Layer 6 of a small transformer language model trained on English Wikipedia (15 layers, counted from 0, width 128). Numbers have three digits each and are written without spaces.
In attention head 3, each number of a token's query is one row of weights dot the token's vector x. The head spreads its attention over the tokens so far by the softmax of query dot key.

Query weights of the head. A number n stands for (n - 500) times 0.0013.
q0: 650545675553481553359568510493364626562597657567433398652714570507388455570520415423435578488529481503240278490542413392649495447472621352433206453442604377441588454410565557450436504654306375353497593459605455484395166469404334501466537412700374588544431495592619543686417562389669601696482331611372541409648432649406444512469795765651459510331539484509685507612423491536497573528593
q1: 663388654511443525500433414451442560602464379384480673581507669475164297548275588592397629485562653402453175396472442614481771569534354545290508520372494338436593386598422419451485542337505543493295474570598603550653408254370363454653419660616403658625507296865558612585447494334527413748431334538541662254497399449319465521473575553551453520436510522514708790758557589589559655454617
q2: 446559389688472515677416496534541582271344369293505423496383337475372366425469712554414381594481655549762563677490350493453524459398344701491561552509650228607777609395639417486350577237420554705306465417520458670382436458563257511391433577414470542418541434410401426502720486277580379773399613392514453632539493598474472565327292554477591541516516615567411758701662514468641524377503
q3: 506449568660501678477631401607454392365498645437654536413532555689584459739284597656411657484399744622339389619463446438524561412492531571585428500725320656520468473511366559423525780523513495548439475642384574180516441597491540660480352351471591497621489310378359532381275807308401490288721678357805576555595606556405484632457396634582755377583573272646411403475443718271582551608442
q4: 414515455326474214563256387666600471604351334412465654382437438605596615183454620527514602629513417478566647567539626702580464601525453461230549553618446300599536610500502629422453343623635458683543464617611567351594394607465589471391262548489568723603526401569146362702522738542441167572614581408342449631624479477550531556322467499518308480487512609540659323601329476560562501246369
q5: 499546287399479482389433507551508532514519441451423343551614446249624609541737494013877435231489555506521678495384604794600371449504316665562525585872352376697715579534431505464382566278298631481579479604510490439407772481525426676447701497456373733529681546472496473517471550742540473627542644458602343386507468526544420474722257378514334448378343445561615467375443413510413481429333
q6: 455564532549501612546474564411588253466609512620442517330487380397506679529507433517448454624615561582581514765675527555334436268583549428548464738501643471652474440429327371574481524358326579578583570628438405464431289381356705489387572358542533402358636559412682449300492648469372859484483454652450453596308363411320299809477240667504443493400638361412563445566570477603686371456508
q7: 402679289639548685414674561424402641524551480506216347650502376427158400540477503456306454514276451523749734753664575335671460556496591416671473284489295507769357510428455424510513496625553761615565607483498563589569668487717604467559560542324418536377605528264437308432644547387573520437303445738456157513487192449434555446431700685645415370560634457716546382365492636506283412456615
q8: 495503495400572600542605498194507584392504376435611436454680626516759519460526413324283522657465647571587389494347311394626529259547550545610555454278360286515537496578366554532441415559646413486492706333398599800589330509725391610587451509381750495339754356476423738373486543286608729445427573547468663629365394515621461527261540300451788673539422585592412774459486430464469344733411
q9: 619436612409757286323399468397547440577681270444533525313534410435485365387518585589651342371646414530482388433521380518558582497430484474456483849382657356475445658326358533360516674455315447671461513317623428707726509562450359583508509514634637427505441472686699432570469722478342386518526715521459587531265605507329427577754674665584700333434490545294594492527498299563413707531249
q10: 377611333552602555572524652609743353568702416522702751271504522373489468231339294449479433430436677427637351271684364219352386777445434556356531462442606645574513641507513691338321321603222646283533384431617558358502453465495489578631390369700702612450498537878569293780648710637619390598571402444250545569595653445325451367535363696597407476567576371384704465365490437431621564631531
q11: 521307537503369573519453683403389536495518448571347421287578531498472468176570470272917462523583407492701511458509481559663401580484620559493582248344340540371471409814498549628450613342488599476535501586616592183326745330410646454628773595380576272542431518369620675540677387333602470361537455597486343521371443852655502501472256481449228647334728401604611571570419378433501725414305
q12: 468351562565500579490430494408420375481545404511511517492458522455539472434450436631415403408646415477411367590517539570318545622473436487496475511571419421485550365537553420549595527451436529369636493631535527622640423494499427602471535388604426504400461507652293519538444503536429538573589407529592385410586592600478508580564644687439514536534472431548491550559663578556463479500418
q13: 683586530471234488387532548532372538740493477479305408558546536440399700664481595577346375344547483211281487478661343552621547558456618235339359323487598510323666446582604427540667613451305435413667783363656418491694473566595325366486399499586395478472546367608626588434346386575514522509558422577487393371697547473353576529651826539464497455562380536426659545472539693577456479537348
q14: 668527579650539462409326350567544600604495435445553424442407324686340437498316511779438663696489733393339561671482456624647422625502314248265532457448614308518521526488619288483508590401629631632502541411371542630484491513299342400254261443437577587579630453582524524432698549426544734696431492532484700417615535377118690749570481514585725399404399518460552542431452435524601495380579
q15: 612321625626570525523387513529568367611375270396488583368364452354404453761475365492391572394541617625655357536564638475565567385373456200497706752489412357512344542757587429756481607513712758330432476601463629230591469544459359466664497542426518647308559283444478397582643413576381257617290356488614615430431532361696619653325297572552507576340421590332703540501699551514457632564705
q16: 854530778629407357339401634555486449515351554351474678616623569452500477724753570543607621583554535675382457390320580738656652339582318555517360604395599340517577332668568424692527350683343540370253657587372498476389517309426359526327249591568616546348560320780604448373609555280581573547342532404528476399462385286073542540399391178621504355622415521397508553479695476575491536607691
q17: 371798376591244385442281658629467406210480435459537674623395394438483513428688649480415581627559647403756515442461350321595345543357420369592654493720484586592822579509522641478386519472463383375421662369572564684449518471434430401596622519797529454423410381455536378477502317456463708486659420744272578317419434657462553429509684576640414415454548431509577676484460524535578599337728
q18: 365523427457436723562534733526568407442553495333340595682578812445468612476271481461387411614655351484664333413607510104382411531543607557365614367772479460599526568607439395661423572406425520507666608518461475519775498553803554478364253448471352462399501422627390560461474513544277456684523420563727341528674458515425668471323615462589401555565551593598322510265732562560547636568519
q19: 462741424599601604541527401652586529404284473679432502568770477472341442495464775749413407371374483742386121556603491625564524662512304111385518473379377425472597455533490525569590592392725456672548361512448370650258230371565384442355410463635471580583613672471392343676487555495298502424439629403499564469499579463454586753700667666358310460510338480419505431490617454371542537607809
q20: 693578547529505556558574503316582531075342593347413512291575420545454294727538518287646678387530420578720519391398668559493428511511516555716475292407641694647507490387500373587540559795529541653367630568474487693247413432439541474305646113489508554411370482567383577398504449589495550261591619391570453467309525426637701416505417751580382406526755382375524600423438360437658485431618
q21: 425482557478306560390691457504381503306501385512540568529374611521549503384346357471406632484454398363418427520671604519512694657516397440537284232436462481605677329484448475668563507589438662598431490533658391543761621607444485546308552558510696284707551353496435512573465241442621443502677620523596468454682392425548586550756580442280420626624580524547418555335449510511570708591070
q22: 549729328587600506571337459521475382436633317630379485421731543186505482601571575600642532762479471350530537352463395328585558732431397735240689535553232645354419552628133603620784600550435535538417573395182458590671394422595290322508399774501739335473648562408351466378502406589404513592493635537314483354376535497380519707423328672517480476500644444654529465603613523463619512658578
q23: 756249583439454511451346395594467510340605683589483534497436548708429642713396565579443549384378235579464447532521483601536667468635417564499655299549462328523413108715586352399593457357526524550608608564418492611557598481467387245445613671921395269486488627457600478535488449403453655503499268340570735526504187405332757593643506409339533451411362364480354519528466533555519440615542
q24: 441752434635873383352327550413321097475516586440641398263458533474576617392628575408531490494501549569571641542393202434345579555456633698451500266349543403547244395575644582630526597434359654574419291443503470669292590671582443241598526244373543797580351570488453690491488512493481528361767554695320379588501579616570589480632297299438231755560619363706427609389452532623622435247371
q25: 507468512405391515481598443522616579420516465624652296371623468341757519692234613204653382575435615643375612548502338584429408700502382706585575406325484305524571396677487532583458509514449661362436482525500501429602174437280339670572380552556418544461650370425590498615340604702395317363527674360395409484909234529496551362597552404405649403680442487468504604338665512591352591566393
q26: 625489365491273388505502465738495554505412470403482466491551632353446552406560562620508468661601710642560542485420337490546403608678366553477686677642219378415667487494329516776557171452539550402467522598463786383538624556620328173436556538534518567484436071382510364494587476606388536558536505807304427606513511253512525624509361554479555648426491295384569626489411440495674784393378
q27: 559465571482463584559569497497428421536529639519396414494587286660557453564548305376509609572419665459472232648628454435440459683435362615714343706571394558408593508469578471440388489377441516589568503567385464407445654331471473475229578620497710560427499646306400648725690384164317630586527464687582594381458653464536334467402686375441659405496538400453465947635522464497573607187410
q28: 415406679450448638548527534394557667537536342652497593530729423698470570560576778631575376589694426656571441388553343550564551581520379408291374428499560671555612403407530719567477469577210585409315623643561478491578487581464592343284347576470526412685551421468645374375475558372431537726137580378515545510485364312335659508361378536487507508423479614577546381499595701619635371463462
q29: 176565460343512758479290439445779517383292515499485715667495702681741543511510674411401349326466457518502486850434379530532441731604369320249489292650439416662378595421606529532169470497409603471477314246498480415433762812713358553431394479522528414452498601501302692482642672274681501487607506529464358476709367488594571654523364361493519568482520520462455565479366447453568585518532
q30: 429412324430543478434487483522510393427574495786284652365308517553428259316418206611438564494562584409662587543570376366638423576664557485626601463596550801513370576556523263545469364416546562275656676464199454519291519700465649488731668643713444382401480388636530387392553475363328625512617596577503392539212484422307538362822574431643341696421379446366700543317285570646873612595479
q31: 668443487602679666534308739416442496500385565585534601395438586453544318619663322435088508485420324606582454470468521688561390570606780570498505660741419553414555672595414275345444810563399623188919632596469527584392432517680524339348623438298538564378329453358359621616452387522393522466515428420436362502462673646568417809642540485612422397561241402229315387535548592440327431600643

Each question shows a short text with each token's key, already scaled and adjusted for position as the last token sees it. A number n stands for (n - 500) times 0.0034.

Then comes the last token's vector x. A number n stands for (n - 500) times 0.0079.

0 " \"": 415577446528399398749397595509424417405648470325352525492607491536427460485533496560512599457460
1 "I": 568489373545342404823391577465523501354709443340395496387557426528434466441472475655498563480537
2 "f": 621556427587295372873439614488448473515541403453444520444582486524582568385555357604503546475507
3 " they": 617419438573395415780427520579535439612636382342361539383565465560475478367449512676462551515505
4 " w": 454322549561492290826473529524468436627510397329325544367551479564503472484600444574492593424472
5 "ant": 306336506601351402880387550484525491577540355430379576396622470644486482426537538679564588344529
6 " you": 336329533638396424832370546517520458389399356355337507359606480573449457368527526665508561447468
x: 683339421455540521454487619300488479646711590589441363624453332577589606668481653409526683479490468797424400280694395402390519290630529568527436721426489485340594561361491459336364430490443237443658434579356469466610541564508599380498547473300506456597593431602416608428280463247618495508704487391598559456475550551539393488514337489604665643513643504520336474471594504476567621537531
Which two tokens does the last token look at most, in order? 2 "f", 1 "I"

0 "ay": 406580292515295381816424562466510544346579466460411560377578395547461488471586439587508483457497
1 ",": 575575321508322318811438578534501496375597434370394562482542484502489488443555582634528567399519
2 " M": 572387377499299335800365572465500542502618386323377446375567519505516473465546444606471540466480
3 "ak": 586424466535278453801417566491544573613590357389327489306544434621530541529552426652462549506459
4 "ab": 425505440547301406835401531467504571592542319441359520346548432486541546461533513615438479496489
5 "ay": 386419451541306408775436566459486560517495331468366479383559396540510480500578416598494463482503
6 "an": 402387486509304429808424565511545529410468351458326483408602442526488491425568498596507467485487
x: 537509408423472595529532516349624488648580518550446370476444386610519801484401493499536528441481486790369461390548374272193579533678510489555429617353656591366516554435598587538502389367483199553455505525371306522582536589427624339485502436355364428564480556631350502579300612236456444442605563448667548623553489515723479556598377446532495610624700528454433446566690568411483533347644
To which token does the last token give the most attention? 2 " M"

0 "ast": 436597361545343502847490599506601569377545468467437553463565431594484504519602524622500509409435
1 "y": 576575371525284440828462602479540512349641424456383459375616425545487467425592544569522485450509
2 " is": 658549375518322327831458583521552467535595471335434438497535426544424462369543508573557493435374
3 " common": 632426402589302384882385590491538444665666406359406477372581421612469522452598544616510563395430
4 "ly": 431481396597273404872515602490571499676649361407423473452563438556423508458527474582535560432478
5 " div": 360337440566369355889433568451573463461446317381404530341542539632460440511588512567509521466422
6 "ided": 406309499634306398847366552450504522368434313436426537376533486604525426405620486602542619402447
x: 654382483460480495391516539475506446588624507511445269368413454421535708567392631326478551499513423766420434236633325375316553443686423532494515653381651573476605567316425484553355408372412455387781536538270381491629474572428697358446593375438518366472596586590455414539355629355647524489720453299663533530499463584449509520627383427542623622674739662542401458560687505573467558496544
To which token does the last token give the most attention? 3 " common"

0 " ===\n\n": 459591398469308366842245591571492490431565525323413472473528479585452549506602507537485540423476
1 "After": 584581325545255261848341646484491476378653509307437520441589465592564486380562445632562607428509
2 " the": 662532359603242357866340505536438407458603376328455598406553458564507510477541486581474515333454
3 " official": 633381374590194384927377559532446449615672375325434553379568439620495478444591511627583575319474
4 " dec": 436296483576372420906413581409472442578512391282358565388524460662456463508539513537448595377478
5 "l": 316393518494352445824470547492582536496406335372371481375543458598642468434561519563534600491441
6 "ar": 357321566536249432807398497464612549390433349401405547393555406587559521424627580608517610425478
x: 499535442507465518557559602452593455672497522482367267546353421580609620674428640459528504391308450950405521389589479153261625494627582432432546471435548580470597615333480596391604435376490284434639430524301366512644390538652510462495588458392558454500551577612385372562321623377482404452842549339719627504520359517526371478652390499564503539656638457422392487340562608504625674398604
To which token does the last token give the most attention? 4 " dec"

0 " ": 538533370548453410826522540518473494395549457399396541475514528530489450526624513572523540516532
1 "5": 596517335591403425809468579487489580409584398450374470377512524564426445500588509637484542440582
2 " |": 655468402548408337827434537467514520539608311420300502321538503560481459437588514571535541459503
3 " ": 504407493553422397854470552456499540635548270415395561357529579551500449442638522591543555486568
4 "15": 407396444590380425807453567465505562588482287420369471374500504544450452405551496623493511413601
5 "9": 354379497609428421786466573431506553468432291458337436343514524568482425444580554605492534421535
6 " |": 435381610546442331828429548446535531336404302459283477316550474558507458434607507561520519420492
x: 689395335404457527534532550450666579543601498554471271604489426416565752570370575483531573428476487725522502303644283202276584382665595489602396536320605579472601505485491602583550424408415219494555459568524386421618453528499624339530566464470522445422500466603609475413358586224478472368655460410682593520501471543460314572529389500602600662574710516447336442559665556443471590491606
Which token does the last token look at most, and with what share of its attention? 2 " |", with about 40%

0 " Philipp": 416598344478287383821371543488548608325691435462375511315531406543485420469592473585434515482541
1 "ines": 585575342526325397836413561543553493315642404433393572379619429507439445445575529568465520458501
2 ",": 662547329501320296849419539567497500476618370381385591489559489514462480443564577625525596409527
3 " D": 571293414515349320833398605509515532606588370303358488340561520553434457455547431634505537471543
4 "il": 446377465480347390783404572454511509642511334369331382374547449503537508489519501594514548590525
5 "im": 452396524505282454809379562476519508532572322411385492407564504520565604449520490592478506570477
6 "an": 397372504513312402776438554500559485395457358446308466385616452530507497421550515607516491479538
x: 535524382396487582531591469358638491644540527523412354433461391577530712483359512470558526457477506729409485444519378249184579487629590573539398578343658628369548564455578586562456386392492261509536523489374282564618542608469670333460495443351372412575497496598332456578314598225427488440660594468654561596517505555695525591573352487565492613643637509451352447505745545441497571360663
Which two tokens does the last token look at most, in order? 3 " D", 4 "il"

0 "==\n\n": 454606356469300346842255578549491489434569519323394484458539489593448530485590504536480531419472
1 "199": 535497374506304348877386604535419391460613528302383470425439502572572457407545475605564565454505
2 "7": 603494402603239367950355624569517535450606470356425562428509499553443523453506469570482550438564
3 " New": 550299373578275358836363644444469505654583361348378511295512453542472455485543461544453582456543
4 " England": 471337418539285336833399606560505465665571410438321497373551465533449433470573436642441504460508
5 " Pat": 333341394517295351864401563479522483509438272367379499366538437614568420496613418602460552475516
6 "ri": 422472503533332403807432600533509639431474372393347484451587421515566492541505489577529464574553
x: 532568185417481537480453540395655501376601601499541392464414307539580709449455560618483517464460540872633545324560390275347591347576505674529508575480506653389567486448718477601471344438336242519615445535461321571555497548399650437424547411323565393546587568597397574496425467345500402352708450533554435702602465533601305543558266452770586510713590459471237462385579609463464626530684
To which token does the last token give the most attention? 5 " Pat"

0 "ional": 424616313566326458865390572551576515324554398464441554341569416534508538407586599568507552437512
1 " rul": 619475358471328376922396556495493482314708439319383563320582430623528457466600538572545557453456
2 "ers": 787458380538305412878440538567542453479674419355398571352645388584518425427576536579530544450501
3 ".": 629420377446266299868371593518500509626632381331353586439547484603485382462531541631497600413540
4 " They": 473371425533281321807352542589519409671598416323361541433555417573500498358418490664482542470475
5 " rul": 317328441585310320944379578501473472551450368297372533366571449623547476453581510592550558424459
6 "ed": 315346497633299400904332534520537544328481314373429619381563420592585468425556533642579578394479
x: 610473579507401448450460578406447558592606577472390242458432405460504644521458587520452523515464548966423443270670393352181526380662495508671569558366587650367592433415390531528419356341454354543580504587332412525661538601525632443525635397379457596582483617481415476461446570250652394453667501279742561590471396622439445572520330469644602534573714583621335451582631513445444563438565
To which token does the last token give the most attention? 5 " rul"

0 "imin": 447585321538369494814439584514547550336564419460410585392554493529558500423550591570558506524551
1 "ated": 598581327548364433853397590490495537331658351391448543373584482572549432337606533585585576405479
2 " the": 710518351553270376846339541558442472471648325350424573322576483616479485469539484580523516373471
3 " ": 491444438568328447863489562497483511583547369383466546443517614563482472481578471626529528518571
4 "199": 442389393585358416817458591487382430533486386366351432373456541553541423424560516646554519481520
5 "7": 368391449637276446926408572536517566547508346463426547410561517553429474445588525595480497429584
6 " season": 348347449613330351942431538479513505373372356392367513391594440693467507432666532543565597384448
x: 651417439459468448513540541468735413603674509555599372647406391559483511626363473500495626491353498713522343245537370410327611306598565529532530569377699535374608494287396386492638317319488393515556462462341345628603533621473525432441502431445381332517494427615448521520402596257482456419733408336679702492521407530550511506601391545512667620483696541526499513520708602441537644543547
To which token does the last token give the most attention? 2 " the"

0 "us": 420604332536287312874452572504510522346523414445442508361653406516452508465548508587439521456500
1 " ": 588463382515418436822464573508457493483561415428426490470529579500484436473605472610513556508545
2 "ib": 623569385594323425824518607469464540498557360475356549439559441511466535481506547637432532504462
3 "n": 512505416553340439762525603425539582610555350419364474461613476493536494476540535598528501488490
4 " K": 460309440579344355785403593445511552591445387360360482391582494561440513546602465566450535461457
5 "ub": 366409478512332396810431560442517496514476335416357549437554436458511490456560471628426521554473
6 "ad": 360417480516372437785394574485580541381429330447335520408598465568539498443532385604534496543504
x: 504385292583469524495608540432506583588511356590424409540447444402537682414403529606540640426472486864413539449624335286237505456636536493545525617402624567405518547452558503495454402283309176461573507427318317520495537630506645412583509493369463477569510563558305470445438658277595428312570504463617550511568615556689438545538349514505619505672763656492360451540692704353498529471634
Which token does the last token look at most, and with what share of its attention? 4 " K", with about 60%

0 " After": 451640329519338299819383579449468478332647530324412540408592449595540465391574424623538596447531
1 " the": 566556344578300380843355487543443407344581394337449597392547457565492510486557490565456519339455
2 " Pat": 655425276486284361867409550475516471509648393339418519364533448613565432485610426615464547476547
3 "ri": 563473429498298413809436604532512623574525390381377491443586423517567481538514487575534467570558
4 "ots": 477386456552309443830484536569556473661583356436411521382599462535492423406559494598479479472489
5 "'": 347354580611317414831374508537469474545528315422388492290559454584479458435631513591496541401493
6 " loss": 389375486620286387914436511520474475354464366398409496385529399631519442455632500642551594387427
x: 613443406404514366468476593329640386542720559501571357537462413503524643599359762463396648521397581853586387247582305501282613445626530542540506531547687534312670573268514491598486366415516432543639422614290386519608348504430555379418464299385433447511568565595463446470318565353610449344750521453608606526424510459544504476573377550543676613533678364522378435484484643387553742500522
To which token does the last token give the most attention? 1 " the"

0 " season": 397614345516304315966439465502503460317623501378415566340589430700448544457616553554570590409498
1 ".": 575581336442276309858362580548491524330637444346398579437555451617485417462509578589492587412492
2 " With": 691530350559329218860371617506440428495704432336408489400636463592576517392557419637590641375535
3 " the": 607519397630242336817344539572403422641608328397442563352577471560492526460559466534513488369512
4 " third": 462446461627225368881369574548497470606552314354396454367519536648503549411582545645521571391455
5 " se": 349368490531316371895451547455524433493471337363386523410517476630545456467544521624512587416486
6 "ed": 404348578641342396830484502512463536341439276347439540314574442677534503397655512622552591377499
x: 630416437429492363434453411487703465562648555498530459459607555468530585436374552365441546483481610763613406271625316325274459441634533423557498708502568641413658617358328561558457430429494252441648347574293427599642523553524484467531575374370328457538483653517453523503436591291595515332628496220730536530503465634491421493576394528603621617556686597442290376531602681397571564457616
Which token does the last token look at most, and with what share of its attention? 4 " third", with about 60%

0 "als": 381622297504250376861457545594567509304499459385428556357653431563511475389556544574542550520520
1 " to": 598631339551342331877407561496411469350635419296425579380639478601493515441499527627546573437497
2 " more": 701627292604250338902455547577438472441658371345479514356654527688474529473526486575487558395472
3 " power": 628422388618294341890407578509508445715650336363420526294600480605513460477596534615514563392465
4 "ful": 439371393614291434916409581490500504729625284414420526324625461631507460458593522624558556372542
5 " reg": 311287445515394366876423562505461465480407349361383559365544439588568401338551538472515528446449
6 "ional": 358330529597310419888370578509543514350456339442426542328575464575535503394553565599529472397517
x: 748377437499334400491694587541557504597572651514461314453360420516409638606350503592570586555360415824526467383660271349249676474667581567521500591457637472482560556361512485490448474448461315483624495501422392440589570574416681386467516379363471416538446479639381387475270587314548614401709558265679583649497491526456389525627452416650446520584676586474345419501619562486446607492518
To which token does the last token give the most attention? 2 " more"

0 " and": 395638314563314320832411532499488498388542500311418565432598523531509512402565539621533537393455
1 " the": 556583319579286371804352505563456434346590412342444583398551487577452497469536489558515493387448
2 " Kh": 641371371507276386771391576452511529476680386333387524364565488565449505519552434618404537521427
3 "ware": 632408446531276384811409611513520463638601347403359529344638451510470403495528487579532499534526
4 "z": 434395458546329427751423580508594537657514333465387552394624479544490453485549459606492449538534
5 "m": 375415556525307448806433583473514508521513344454347517404579452459543482404550531584497508478402
6 "sh": 425383577541345402772518588531524534392462349449315474351585445544509546432606478634480504447455
x: 604469264393374541508619500453596515594477524471387330497487557572567693596513575450627596436378503684425440504650284319231477283653528551488495555401652551499489477543620386598346412437475302430607390427303300484525468574531667363535565391472337553617540442546428566436369610325558474426762573245565480679636462540699422504670432609537551598561690561444257395638462628366526596547649
To which token does the last token give the most attention? 2 " Kh"

0 " |": 445590324515348318866387524477526536366583393383371536401537459553459479436571529574504541420502
1 " V": 571437368443307339828363602433610563418696398320438523423554495532459452535591445657489540457511
2 "ern": 639433368460282367808379603462538576520587324417383498328561439606545464529571515607446479476575
3 "on": 580435401439307389855419579464499530600564386397354486412638424521553496438563506582496435506558
4 " C": 432317450536364318855344559487551535567445329315344501365574493554513488476589470597431527425528
5 "raw": 403370560565310333893429631440484572501490365366350567372522419575522520533565443520454589489504
6 "ford": 371377550540329410792405607516507488348440355467352530387615424581443459447607457557479466481575
x: 682422305450579573493495570404516554630597521490471459514500398494543691482461473568527634430527533846404414305633434164205621479636488579492484648402489488360566596359480568579487237326399312486649461531445287499467536639498612308489448483409379427616489378640384495580407579329434505312639571412675521656499547577661409617642362576454504594608628417406473436542633426478556628553552
To which token does the last token give the most attention? 4 " C"

0 " had": 397626358544341373861458536559477402305580507328448527416618428601484525369590480595543569367442
1 " el": 607550334479393382888354527515541457320635360343471521413542426557603470467559494638486672435528
2 "imin": 643499350540321448827407588537570530531582394415477509430514477569584524427580558572542486482546
3 "ated": 627439409612340399825370570506498487647674315407486552383591494587556446331614540614599581375498
4 " the": 444398439595287384841329524562441454697597287361412582336575487605478483478537493574518509356471
5 " ": 433435496599332444858488553492488512457477362396450555455525617562482470486589474620517521509572
6 "199": 497449451618374420818455585481381429434403351389338432373461547554541429428563511644549516470523
x: 525502336348603500438493666461553637472710491463548434519335464541540647518386534496559601476506489720492478189451291303337467469614547544571500539426677557483693478308539335527504412385395280576689416448401216516661326695535570432547572380392441430624568392710494619532370696359481526431651622442629456542403557646541387527484494509535530686357804463429326419445664605446635424471529
To which token does the last token give the most attention? 4 " the"

0 ",": 433632307528324327822444547514490513364566485331410569463540491508500472441556573639513579396517
1 " and": 536605305572306333839399532512487528356606472309404547423603527514525494392553547650548570389445
2 " the": 656530351586273358813343518554454437465618383346432569397552486566460496467531476566522495379440
3 " Kh": 599308393527272374782391576452508526601606361324380524367564490569453507515550433619410540517427
4 "ware": 460374476539276371818407611513519458687553343401348524353637453509478406485525484585539498534525
5 "z": 338400491551328420757421581508591535533468331463380547399624480543493455480546457606494445538531
6 "m": 415418585531305439815429585473513502415478365448338514416576451456548484400545529587500504477400
x: 528550385326496601410605557375541550647553529454337374475374343648595738645490466526484566314480458773478519333685463313274549464593587455510494562378613599440574500403556481487422442407443375494613472485342301517575525635586649453443580411338358456490562513568393469439329687292439472322722568361649457716470422491717438656726371522547583671616719476450343552550597489413509545514360
Which two tokens does the last token look at most, in order? 3 " Kh", 4 "ware"

0 " |\n": 510589420449336368841324623531547463406583534367384482501485478592469517436582501543521502466489
1 "|": 528546373563340311846354536517478483395584450320396519435500468530479483490547506564509551453502
2 " Is": 660436323514264341850339620482579524503658340247424543340541489560533475471589420598471582419506
3 "ko": 622434430504204352884373672527514569597603436358370506425612459556510490477575462627430483509535
4 " Mor": 417367421504234365902336603474571591642489354377344512349547371532524554484616469573426510512530
5 "en": 373384493505333416847321603472542550568403385383288545351583478467514479524517494606538482547551
6 "o": 408452506515299410909376588485594497435455411443324525415601484494549517476567511582491459545512
x: 633381365502450562419583583334652339572640517588536330439403348515527677503427568572430616489519471848424470336637429239332627516655514530549425669415545524352540455410580517513490532431421237513572509442438310522516465648490712337559603503339408538509564415588327413515413548299428534395714442433597575618429416586738481551553268522597528583549652581522319366601689540439473609484572
Which two tokens does the last token look at most, in order? 4 " Mor", 5 "en"

0 " Co": 469517360431356407838371574481594434384684495384354498406555505583506542490546481573530517453531
1 "al": 602547367472260386776413569532577463378612356425360512318582495540574537397586484593545598490531
2 "ition": 638470375484300412883421560521509496481600398448367522322592476542525467483576526559552489501504
3 " (": 546368461530411435787436619521480461601557367402360535476524473515381479468567521595532491436560
4 "N": 414286448573344363741445619408537550563454397315367448466514485516444439466538494603510553464551
5 "P": 373305522560377469776401612451529521498406352347354505386470461503467431476587467634517515455511
6 "C": 420365538570417382784383543433535548379330329405389494382544481533475419488587496614494523454501
x: 626356486381473543536514542491536505627659403427445469554387320563607683507361444515589567433349516725477389294606359334436563431692568423518623568354624526486533503365508533549576449434476389499669416462365475482583411595586719340453569472301400350478563437540551476406234619278558630304709466360637525538470499568707364737527402509599471626546714516544444432419647602415483578484588
Which token does the last token look at most, and with what share of its attention? 4 "N", with about 70%

0 ",": 433632307528324327822444547514490513364566485331410569463540491508500472441556573639513579396517
1 " Part": 651442331478268339845360628454448507371675479377358515350549363585504433435555438525557549450505
2 "id": 643419385409303361878398522484600609485602385385413596368591411441514529454552435577555496512502
3 "o": 601457443500274369915360573490563537584588400411373507362637474489519511442555517584520494514518
4 " P": 459309453531354352809418581481566509592465352319377462387545478518463501464567434613500547432482
5 "il": 346424515518375410773381543472536563536398315413355369334587456524557522510543444635546562588503
6 "ip": 377373528563311441802428650468517550440489311475364524376592463545580532433487484633503514572547
x: 516474345468588512412427621399522460597485617571530474509437419508454491489364491536507512520492450713624428527666309208272485459755574565496559587484557589528588515543624579496460495306370314445709373506270221579558471653553631358464624413420533394531584410532337472415391715371474349434650577402591526639461384471708406492698410430623494521696788553443360447391620596374463653488680
Which token does the last token look at most, and with what share of its attention? 5 "il", with about 60%

0 "After": 432657312519327307820363568468483470326623526340464541427598427572550465377572433640547589430546
1 " the": 569562332578279382850366482546449411332583387331464605393554452576480501474548491567451504337468
2 " official": 689460346574223415901387551533456453460709394335441555365577439628481467446593515614577570324481
3 " dec": 531319461556395445877428568406475444609598382294357560372532465663446450510537518536445597381475
4 "l": 389360487478359453808478540490583539656465330379374481361547460600638465438563526565533597493447
5 "ar": 324309538524264447788413484466614550554514335410416547380558401585550512426633584608517603426487
6 "ation": 365379542586280456814381544528537510368480332468400515347597418591537471435569572599551524427432
x: 684388441484437426565618558460603571596577528573551369577389446548527623586381551459455562457396439755463387387639327324290690512565630460494509532513586557389525515312529487463461532352464286448580483570266351588569402616458520385490597342397516384640541501621422474520286587200432513351733568469685647538443461612528458545677450489647595597671750457471367454387592574462486585488472
Which two tokens does the last token look at most, in order? 2 " official", 1 " the"

0 " Car": 446510274477339326769397556480571579309685432413385556389593433591462495531636448570442569443568
1 "ter": 590477374496365372781432606529520483334653401440325551420673469593476450536607436595502533469620
2 " |": 611483418509370343842391568504560521509554328459316517462550461530437470446572543561480512415512
3 " S": 503340456522313291801421559408549564598565327329395488379563483541485499475605495542457527481515
4 "af": 383342545487395354826432612474552566617562358331337524321540374488478587500506424598432558499482
5 "et": 287403512549336357817410575467557502497488368413362561363574385504560441470590510675568482490550
6 "y": 406383610527324393832445604443562503378446347469320456348587434543503459411569503599526480458546
x: 600376395338530578482643493446567481605548533563509402518469381457562657507415471561658572410447491743344493333644397311265588443687550496562418606495550593478625392409624575530472361313334322446606455566373366618595495562436641351446648436355341410634541460618397461528285551283412483251655538457648550520559450586682483578665351451569492678670675505421411357473604509557598618427578
To which token does the last token give the most attention? 3 " S"

0 "===\n\n": 457582388473308357856240591558490491434564531317408467473534476592459545496613514545494542421480
1 "|": 529502360616284325881314632507510501384533422326376482368507504510518463547524536596456536441470
2 " Year": 610453400479171329980339624483564521495591483332412454393516496611536514464634518553603550453472
3 " |": 582450455603254328901364715515563548596519363413331536392516522504525463526574526570498574440458
4 " President": 466304403582225294908317555512534566655585369340405501363555451634456479405586539591569574503541
5 "ial": 369361524585233409916450575477533450538504329369348533345505441541510447435569554631539488386535
6 " election": 398389488609223312977434545503519542400417402391393526385511423588488430386586576575595526437475
x: 618416474459444426605462600463658447607654522576384482627415337410461715564344424562470673591322541738556368312557326490260636523550479489700498612458640539342595318401394445639587351302412359550518506443343399561636432692410522336537564401381466450583541552574513483439238499280485487310772562339555571593571556555508547550621405531513499633541599502488299429502585620439624710520512
To which token does the last token give the most attention? 4 " President"

0 " Sen": 459543389461330399867378546534510574314729508332382543351536395557502469489617459520511532533559
1 "ator": 591522356476287373902369520527480547339689486386384564393624416643463451444594496545543559456523
2 "ial": 680476359536250435882447553522491461481636373377327523300568426551497456419539533607508474392559
3 " Candidate": 626342407539236379916388581560524518664607395385341539303577433601487436436572519548525505434532
4 " ": 430400479503348464914449529513466510576507387369428603485526521512489436450609483597546569501614
5 "201": 444419443577355461835423562466385482465469425347340420420466498543571446411564524621521541519509
6 "0": 393404482563343496919474572513511530384443369454367568461575485559436467493625495579466506422586
x: 657379304447460526426471617408533496627584450612498409625486393534456711559397564615582502446452517785450366316630387267215585405590415538473566617308700628382600459455501476609470374271491374507659457428410366514641381654449654433521519445389439359475547371601476512466326542347584461519575462380662542800493516490651373579563417519504617495573569568354283399449634588484550733639525
To which token does the last token give the most attention? 3 " Candidate"